Layer 4 of a small transformer language model trained on English Wikipedia (11 layers, counted from 0, width 128).
A neuron's activation on a vector x is SiLU(gate . x) times (in . x), where the dot is the dot product.

Input weights of the MLP neurons that the questions are about. A number n stands for n times 0.0046.
n4 gate: 54 13 25 4 -1 18 20 17 28 -11 25 20 -4 -11 -18 23 7 -5 -9 -24 -4 19 6 6 -21 -21 32 -14 -19 -34 23 -10 34 1 -32 4 -27 -12 -43 -1 8 -22 16 15 7 36 29 2 22 -25 -12 33 -5 -16 47 7 -34 2 28 32 17 16 -17 25 -50 40 1 29 -15 -11 -41 29 55 25 4 4 -10 -4 7 -29 -46 17 -13 4 28 -5 -58 -21 -18 3 20 -40 2 -8 0 -32 -6 11 -20 4 10 37 3 22 1 -6 5 18 34 18 -52 -27 -40 22 -41 -25 37 8 12 -13 22 -37 -48 -34 6 6 4 -23
n88 gate: -50 -2 60 17 2 -87 66 16 -7 5 43 12 -17 7 -10 14 37 24 -23 -55 17 11 24 0 -8 -7 13 -30 -49 22 -25 37 52 -13 -42 23 -2 6 -64 -35 -16 -17 14 19 -2 -36 -12 -25 -20 28 18 -21 30 -33 4 -46 -28 -29 -27 -36 -13 -23 40 -34 30 -19 -10 -20 46 15 -3 -13 25 -12 22 20 26 3 45 56 -13 -2 -13 -39 -21 3 -30 -16 17 14 51 -2 -6 4 32 -44 -38 -16 -6 19 3 -66 54 44 -47 3 21 18 20 -17 -2 55 64 -9 -6 -12 7 -41 -8 -22 -1 -47 -14 29 10 35 7 -16
n180 gate: -63 41 2 -6 -9 29 13 21 -12 -12 -23 -5 -39 29 57 9 -5 5 -24 20 -9 -20 -56 43 -23 49 17 -19 -28 3 11 25 -27 -44 -36 15 8 -7 -11 42 -49 -20 10 7 14 -9 11 20 8 -6 -5 -1 12 33 -29 38 23 -26 12 7 -42 20 15 15 44 -45 -4 -45 64 -19 -45 2 -27 -19 -5 -14 45 16 -39 -37 34 4 10 -52 -12 11 43 5 13 11 -10 19 -29 22 18 -20 34 -2 -4 -12 14 -7 18 -3 -5 2 -42 17 21 14 4 24 -23 21 -13 15 7 45 2 17 -24 6 -20 14 -7 9 39 9
n183 gate: -13 -25 5 49 -14 32 -35 47 31 41 7 -39 -7 -12 -12 42 3 -7 8 12 11 31 -23 26 -21 14 -17 27 -2 -4 4 -12 -21 19 10 -11 -15 8 -31 41 -31 -39 27 13 5 -22 46 -31 15 -4 8 25 90 -6 -27 10 -34 1 49 16 36 2 -3 -39 79 -17 -61 -38 -16 -4 -42 -1 37 -13 -17 49 11 14 41 -25 52 -2 -11 -53 -41 -62 12 -8 -47 67 10 30 -72 -2 -14 -16 -21 24 10 21 -27 -25 19 -7 -27 11 -5 34 -45 28 -34 22 4 -5 -18 -36 14 -46 -16 37 17 3 16 10 -51 -28 -14 -48
n200 gate: 18 16 28 2 -20 -17 23 65 24 7 32 -33 39 -3 10 52 5 -17 47 17 58 4 19 -31 -6 -10 -25 -22 -7 10 0 -20 4 16 66 -35 -23 24 -30 36 6 -18 14 -24 8 80 -33 -4 19 -6 27 3 -7 26 -33 -35 2 -6 -89 -33 -9 -16 -41 -48 49 33 52 10 23 -33 -21 -4 -9 -46 5 -38 36 3 -11 43 41 3 -11 -27 -38 32 16 -32 25 41 18 33 -43 17 18 6 25 -9 -33 10 13 -48 24 -35 13 -7 -25 -45 19 -7 -11 21 -14 -76 16 -26 -28 -14 -18 16 43 17 -18 -22 36 -43 13 32
n257 gate: 1 4 -26 -6 7 53 -17 -1 -4 -1 61 25 28 3 -21 14 -44 56 -32 -10 -54 -6 -15 3 -20 1 16 -30 -9 17 44 -8 -17 -1 -15 -47 42 -35 37 -33 -55 20 -27 62 30 3 -8 10 11 -59 -27 6 -57 -26 -8 -18 -11 20 -4 -20 22 -39 36 13 13 -16 21 -7 -27 -34 39 -32 -25 45 12 3 -18 -25 49 -3 -48 -9 -13 10 -30 -34 11 2 -33 6 0 -72 1 -32 -54 46 -12 32 -35 14 7 34 14 -72 -2 50 -28 -1 -16 -6 -36 10 41 -22 22 41 2 36 -7 8 31 -3 30 28 32 34 -29 -10
n305 gate: 18 -9 55 28 14 17 -1 -15 -7 33 57 -15 20 -19 19 40 -56 38 -6 -17 -31 4 -30 -69 31 -38 -25 -17 11 -64 -22 68 -28 -3 17 -17 -37 27 -9 18 11 39 -9 -14 -49 21 -3 31 -31 -5 -10 27 25 48 -38 6 -19 6 -5 55 -22 -23 -25 14 -12 -24 4 42 3 -4 3 -64 25 33 20 -31 24 -19 -21 -15 11 9 -4 -10 -20 -12 -12 9 -1 -55 -40 22 10 27 41 5 28 1 19 -11 -12 32 -3 -25 -50 29 12 39 27 16 23 -10 31 -21 30 -46 -4 10 20 -21 10 59 -35 24 12 84 23 36
n4 in: 11 -57 25 -32 -38 -8 -46 29 -31 -21 18 16 4 37 -20 24 -8 31 -52 7 15 -19 33 16 -15 -2 15 -35 -2 -39 44 23 5 0 6 43 -29 1 -33 -7 13 -16 -14 24 10 -30 15 -34 -15 -19 -30 29 4 18 7 -12 -19 -39 -26 7 -50 -18 14 -5 7 23 27 33 -35 -29 -2 -12 16 -25 -14 37 32 1 30 -27 -46 -22 -27 15 22 3 -28 12 29 -39 -1 -28 -35 -9 -14 -22 -30 23 6 28 12 3 31 25 -26 -2 15 19 -3 9 -30 -36 11 19 11 -8 40 20 -23 28 6 -34 -26 -9 -1 -3 -35 -36
n88 in: 42 5 -4 -14 -23 19 0 -20 -19 15 8 -3 -17 25 -26 42 -8 -4 28 2 -61 18 2 18 -12 -22 6 18 26 25 4 7 -16 -22 -24 9 23 49 20 26 -9 -33 -22 -37 -15 12 6 22 2 -59 -16 21 -53 -36 -61 32 1 40 -16 -25 -13 16 27 16 -38 29 3 40 -22 10 -43 30 19 47 22 -26 -77 -11 -32 -25 -16 -17 29 -11 -62 -14 34 7 54 -23 -4 -50 15 -5 24 32 -2 -27 -38 13 26 18 -9 17 28 -12 29 32 32 27 -1 75 -18 -13 38 35 -32 36 0 -46 -5 -1 22 -13 -11 -41 -8 14
n180 in: 26 4 -1 16 33 11 5 -11 -22 17 -16 -44 0 6 2 5 -62 -16 11 20 24 5 36 9 -27 -17 44 24 -30 7 -2 37 34 17 -11 2 -6 10 -7 2 -28 -8 28 -3 -51 -35 -9 -26 -14 -8 18 -11 19 -11 4 -26 38 -29 -45 17 11 -31 45 25 38 44 -31 -31 -2 16 -3 23 2 -8 -2 9 8 -34 40 53 1 17 -34 43 26 -26 17 45 37 -6 4 19 -25 5 28 -5 -19 -42 21 4 47 48 28 -36 -8 -16 -49 -24 -16 16 16 -48 -21 -22 11 -20 30 32 -33 -33 -5 -9 18 18 -4 -16 -17 -22
n183 in: 20 -12 30 23 14 -10 47 4 -9 34 -26 -3 22 -15 6 0 -22 30 -1 29 30 23 -46 -22 -18 33 27 -13 26 7 -22 -38 -13 -42 43 -31 40 -13 42 -41 -13 -18 6 18 22 -36 -14 -4 -22 23 5 1 -8 25 42 -6 35 0 40 -61 70 -15 27 19 -18 22 34 -20 19 24 41 13 43 8 20 -2 4 -9 -6 -45 46 -4 17 -38 -70 62 3 33 -33 9 -38 -45 36 28 -28 34 18 48 25 39 24 12 -53 25 35 -14 31 15 10 -4 -22 29 73 -28 -19 1 27 -29 -53 -48 -20 71 25 5 -19 27 -46 22
n200 in: -6 -31 3 19 -45 16 -1 34 15 12 -48 -45 1 51 1 8 -63 -1 -14 -48 -43 -7 -18 -20 -20 27 26 16 38 -23 -2 8 18 14 7 -15 3 4 20 -48 6 -18 14 14 5 -19 -14 -46 15 34 -9 -4 -47 41 25 -53 8 -9 69 5 59 37 57 13 -14 -16 3 -5 -27 11 30 30 0 -15 42 6 -21 3 28 3 20 42 13 27 -23 -47 34 37 57 -63 -35 -38 35 7 66 8 -2 17 -45 -16 -20 39 3 -44 -57 -34 -36 12 3 -21 -5 14 10 -21 -36 0 31 11 -32 -25 -8 7 3 25 -9 -3 -8 -5
n257 in: -46 -29 39 12 0 11 24 7 -42 -4 -3 18 -40 66 -19 -6 6 -4 -26 26 -17 -23 -29 48 -26 -35 61 -4 35 33 29 33 -64 -22 -12 28 -1 -27 10 -18 -2 -2 -44 36 9 -15 -8 27 -4 -45 18 -25 14 18 22 -26 5 -31 32 -67 9 2 20 -8 32 5 32 -5 -43 -1 11 16 -7 -46 -73 -35 16 5 70 17 -34 -5 10 -18 -94 -34 9 8 -22 -40 41 -12 -54 17 -6 -15 20 -33 12 34 5 7 -36 19 22 -43 2 11 -3 -13 27 26 43 -90 -16 22 28 -66 34 -26 -19 11 -44 -3 -31 29 -59 16
n305 in: 45 4 -25 -1 16 13 -22 -67 -10 -26 -35 2 -67 -6 -13 42 -11 -11 -19 -20 -38 35 26 -67 22 -24 -41 -24 25 -47 -32 61 -26 -20 10 37 -12 22 37 -30 -37 42 -24 7 18 -10 20 3 19 -12 17 3 14 -40 3 -46 -3 -9 12 -18 -25 10 -30 8 -55 -3 23 39 8 28 30 23 25 -30 30 16 -25 -4 -25 -62 25 13 21 19 8 -4 19 -3 -17 25 -34 29 -20 -22 -3 8 -7 -1 -31 -11 -60 43 31 32 -45 -54 -44 -3 15 7 -35 27 17 -26 11 23 -56 -30 -30 30 -27 36 -27 2 -9 32 -12 -7

Each question shows a token from some text and the vector x that enters the MLP there. A number n stands for n times 0.044.

" studio": 5 16 -23 -42 -18 32 18 -13 -14 21 -33 -9 -13 23 -1 16 -26 -24 4 14 24 2 -31 32 -20 -29 -17 -39 -7 15 36 -6 13 6 5 21 17 0 28 -4 6 -15 26 27 -24 7 -7 31 6 22 11 5 -8 -8 -15 -37 13 -4 -15 23 -7 31 -31 -4 -16 -48 14 -50 8 15 4 28 -21 34 -2 -13 17 -20 7 1 -19 14 9 -31 16 6 8 0 -15 -47 18 -18 39 -9 -38 -9 21 -2 26 -14 -6 22 -4 31 15 14 -17 14 20 19 -2 27 -23 -38 -21 20 14 8 18 -4 -3 5 -36 36 21 -3 -4 -14
Which of these neurons fires most? n257

"6": -7 20 12 -17 4 -36 10 7 -34 -15 -36 12 2 -21 -8 -5 33 18 25 -34 10 0 13 22 29 57 8 21 -4 32 -11 -24 25 -4 -23 -33 -6 -4 -2 10 10 33 -12 -30 -10 -35 0 -9 -6 13 -4 -4 20 31 -15 4 -7 8 -12 -2 34 -12 -6 24 -7 3 -46 9 10 19 3 2 10 2 29 10 -14 -11 -30 -25 -12 27 22 13 29 -31 27 23 -36 21 14 -7 -1 -6 -29 -14 27 -5 17 -50 10 40 -34 28 -1 28 -24 26 22 -7 10 -28 7 -41 -3 -6 24 -8 -19 -22 -41 24 -24 -18 6 6 -8 -13
Which two neurons fire most, strongest first? n257, n88

"ake": -1 -2 9 -16 -28 -15 29 4 12 14 -1 12 11 47 -5 12 4 1 22 -41 4 -5 -6 -2 9 -9 -23 -19 -21 22 4 26 15 -55 14 19 29 20 -25 8 19 -11 49 43 -22 33 -10 -19 -9 -6 -22 49 28 11 -21 -42 -8 -5 -25 -9 -2 18 4 -7 -13 -2 -17 -33 19 0 -11 14 -42 8 -2 -19 -7 -10 19 -20 -19 -7 -5 -32 17 -26 -4 -18 14 12 20 30 -18 8 -31 -24 24 32 1 -1 -19 51 11 21 -2 5 -12 35 31 10 22 11 -25 -7 -9 -16 2 32 -8 0 6 1 -26 2 6 -16 -31 -12
Which three neurons fire most, strongest first? n4, n88, n180

"ration": -5 23 8 -12 6 -6 22 13 -1 -1 -48 1 10 61 -10 33 45 2 2 -21 -6 6 -23 17 10 9 -1 -11 2 12 -17 -18 13 -1 -4 31 17 -29 33 4 -8 -13 10 20 -28 -2 -8 24 21 3 6 18 17 -2 17 -48 6 -32 -9 12 40 12 -3 -1 -3 -27 -9 -27 14 -22 13 -14 -20 11 -10 -27 -7 -3 3 -34 4 -4 13 -18 13 -13 8 10 18 7 1 20 -30 24 -40 -25 35 6 -13 -5 -36 65 -11 -2 -4 -10 -3 37 12 -2 12 15 -38 -43 -28 -22 24 22 17 22 -24 -1 -14 3 11 -8 -23 -30
Which of these neurons fires most? n183

"ory": -16 69 -14 -24 -15 15 8 -6 -10 3 -14 14 -2 37 -24 15 25 -22 -12 -32 -8 3 -33 12 21 -3 -1 -2 -2 2 -27 15 11 11 -17 35 15 -17 -4 17 7 -26 25 43 -25 0 1 24 18 -3 -13 22 9 13 -14 -73 -12 16 -1 3 16 31 -15 -33 5 19 -6 -8 -15 -8 19 1 -1 17 16 3 7 -11 -15 -10 4 -7 2 -16 23 -9 0 16 -6 -5 -15 3 -6 16 -32 -5 23 13 -4 -27 4 49 11 -1 7 -14 -17 38 -8 -36 -3 21 3 -47 -34 -11 16 8 29 -10 9 27 -41 20 7 12 6 -20
Which of these neurons fires most? n305

"TA": -4 48 -27 -25 2 -14 26 11 7 13 -2 14 -13 29 -8 54 14 -29 -4 -19 21 -10 -35 7 17 15 4 -22 -25 18 17 21 37 -15 23 0 31 -2 -7 19 -30 18 -4 -20 -27 22 10 11 13 17 -8 23 6 19 -8 -56 1 -7 -14 8 10 15 0 8 -12 -47 11 -12 -32 4 8 0 -19 -5 -4 -10 12 -2 9 16 5 -16 5 -3 16 15 3 14 7 17 18 -31 13 -20 -38 -38 21 -3 20 22 -17 59 -2 6 -19 -35 -5 7 28 23 -5 18 -11 -31 -24 -5 -13 -19 24 -2 -17 -4 -44 6 -31 20 -24 -18
The most active neuron and its activation: n200, at about 0.22

" sl": 17 -8 6 -5 -11 3 -8 3 -28 20 19 9 -8 -51 -14 5 -35 30 -46 1 -20 -13 9 18 8 24 15 28 8 -2 18 22 33 39 -2 15 8 -10 -26 12 -3 -32 -9 13 -16 22 -43 -23 3 22 1 -12 -8 20 5 -14 -17 -8 -13 -16 29 21 5 11 -31 -14 -28 17 -17 10 -10 15 9 60 31 -9 16 0 -26 -2 7 -20 -19 -1 27 3 2 31 -19 -26 15 21 -22 5 -46 -61 12 19 0 -44 -31 16 -19 19 7 11 5 -3 -37 -1 29 1 -18 1 -15 42 6 0 18 6 2 -8 -19 27 18 2 44 9
Which of these neurons fires most? n4

"Sh": 6 -1 37 -17 -8 2 10 -14 -6 -30 3 4 30 -26 7 16 26 -1 7 -26 -15 -42 22 28 0 18 28 -37 6 14 4 27 -3 14 -40 15 2 37 -33 1 10 0 2 -32 6 31 -23 -35 -16 -13 6 6 4 -17 35 4 -11 14 6 1 -7 22 -7 7 -21 4 -18 9 4 -13 -7 -6 -44 4 20 -20 -25 48 -23 -3 -7 11 -8 -12 -22 8 34 6 23 25 -3 -9 -43 17 11 -47 -1 10 7 5 -26 51 -27 37 22 -2 34 30 -14 -20 36 -10 -29 8 -7 14 19 7 30 -35 -58 9 -14 -17 -15 13 -6 -2
Which two neurons fire most, strongest first? n88, n4

"0": 18 50 3 -15 -25 -32 -13 -36 -25 -9 -14 -14 -2 -9 -8 4 11 -8 22 12 10 -10 24 16 54 65 -16 36 -17 19 2 -5 23 -37 -45 -27 15 0 -2 7 12 35 -17 -15 -4 -19 0 5 -21 25 -4 44 17 13 -12 3 0 -13 17 14 24 -1 -19 10 -8 -7 -56 -5 9 24 -8 -1 -2 1 4 -10 -19 -13 -30 -38 -11 10 20 -16 42 -26 9 15 -15 5 -15 13 -11 8 -37 15 31 11 20 1 1 30 -8 24 -10 21 -15 25 22 1 39 -48 1 -52 13 -5 2 -6 -11 -16 -9 26 14 -12 6 -17 -6 -25
The most active neuron and its activation: n257, at about 0.59

" the": 12 -1 14 -23 -13 15 5 8 -20 -64 -5 -14 -18 -19 -4 14 41 -2 8 8 33 -67 14 -1 8 -17 29 18 1 13 -4 7 -15 -8 -1 44 -26 13 9 9 2 5 2 27 -2 -7 -2 40 6 17 -10 41 5 0 -52 -64 3 13 -9 1 22 42 -10 9 -7 3 -36 -28 8 5 -3 -12 -22 22 -25 -5 -13 -12 13 -34 -23 10 -25 -2 21 29 14 -1 -7 27 7 7 7 -20 16 0 9 6 8 -10 3 -11 -4 -1 18 27 -3 -1 2 9 8 -9 -19 21 -16 17 43 -12 21 -16 -34 15 -12 -35 -8 2 -6 2
Which two neurons fire most, strongest first? n200, n183

"5": 6 31 5 -37 22 14 24 -10 -31 -4 -14 17 -5 38 -14 43 53 -16 28 -18 -8 -8 15 16 49 10 -15 -8 -29 -3 -9 -10 10 -28 -14 -18 15 9 0 22 13 46 6 29 -24 -10 11 27 18 -5 -16 36 17 16 -6 -11 20 -3 10 7 16 14 -31 15 -41 -36 -18 -37 11 2 13 6 -14 -12 -8 -21 30 -31 -2 -9 -7 4 8 8 -17 -30 -1 -4 24 -9 15 -8 4 -1 -13 -2 19 3 46 15 -24 19 -2 2 -3 15 4 9 21 4 -11 -60 -18 -32 -3 -10 -20 -3 -8 -15 -59 18 -23 27 -8 -18 -21 -12
Which of these neurons fires most? n305

" en": 1 -26 8 7 44 17 34 -4 -8 9 -18 15 -57 -3 -22 5 -6 28 -12 -7 -18 -13 10 8 -24 32 32 24 -39 15 -16 -51 23 6 0 4 19 14 -26 -10 -54 -33 1 -45 -30 13 -5 -19 3 21 -13 6 28 18 -20 10 29 -6 37 -30 2 11 -3 34 -12 -22 7 -15 -4 5 5 19 29 -13 15 32 9 -6 5 -10 -35 -15 -16 18 -19 10 48 -6 33 -1 -11 0 -19 8 -22 37 -6 25 11 -12 -32 3 1 -31 9 -4 -59 4 26 -26 31 17 9 -11 -3 3 16 -29 21 -3 4 1 -6 11 -14 5 0 28
The most active neuron and its activation: n180, at about 2.3

"IT": 8 33 -23 -25 -6 -3 38 9 19 30 4 9 18 20 -3 12 11 -7 -10 -22 36 -18 -32 5 9 11 26 7 -31 14 -2 3 62 -10 -20 45 31 -13 0 10 -32 29 -13 6 1 -3 -3 5 -13 13 -4 15 -13 30 -14 -41 5 16 -12 -7 20 13 -23 23 -15 -14 4 -11 -31 22 4 -2 5 -10 30 -18 9 -8 -10 -8 3 -11 4 -39 9 -30 15 28 3 11 -17 1 -7 4 -45 -22 -18 14 16 20 -14 42 -7 12 -22 -50 10 24 20 11 -20 -23 -27 -13 -52 15 -12 32 35 8 -51 16 -28 -12 -21 16 2 -17
Which of these neurons fires most? n180

"2": 36 19 30 1 16 -13 26 -14 -6 -22 -8 8 22 27 -3 -12 47 -6 39 -29 9 10 -22 -3 22 23 -15 30 11 14 -20 -6 8 -9 -36 2 58 20 -21 3 23 21 27 -15 -27 -21 16 -14 -25 23 2 20 36 3 -34 1 9 29 14 2 13 -1 -25 -3 -5 -50 -39 -27 1 7 31 14 -20 -35 0 15 -16 -38 -22 -21 -40 -11 14 -8 28 5 7 19 -12 11 5 -19 -3 -20 -31 4 12 8 30 -8 1 12 -9 7 -7 8 -36 -2 -4 5 24 -25 17 -19 14 12 21 -49 11 -28 -54 35 1 -12 13 -8 -10 -7
Which two neurons fire most, strongest first? n4, n200

" are": 28 -34 18 -2 -1 -14 -7 32 -16 -23 17 7 -26 1 7 3 40 -1 -20 -5 9 -15 39 -11 -38 -8 12 -13 9 13 12 -18 32 -4 8 25 6 2 -11 -24 -26 -11 13 -30 -14 15 9 -12 42 17 -4 3 -11 22 26 -42 -17 26 29 -13 -6 14 -4 -3 -38 21 1 -38 19 -43 28 11 -7 -21 -13 -37 -39 27 13 -44 -20 -15 -17 31 -8 -2 22 -10 6 14 -5 -14 13 -15 -27 -10 13 13 43 -14 -9 15 -9 -22 2 23 28 25 31 12 -8 -13 -13 -40 37 -7 30 -17 10 -1 -10 25 23 45 12 -6 5 -22
Which of these neurons fires most? n4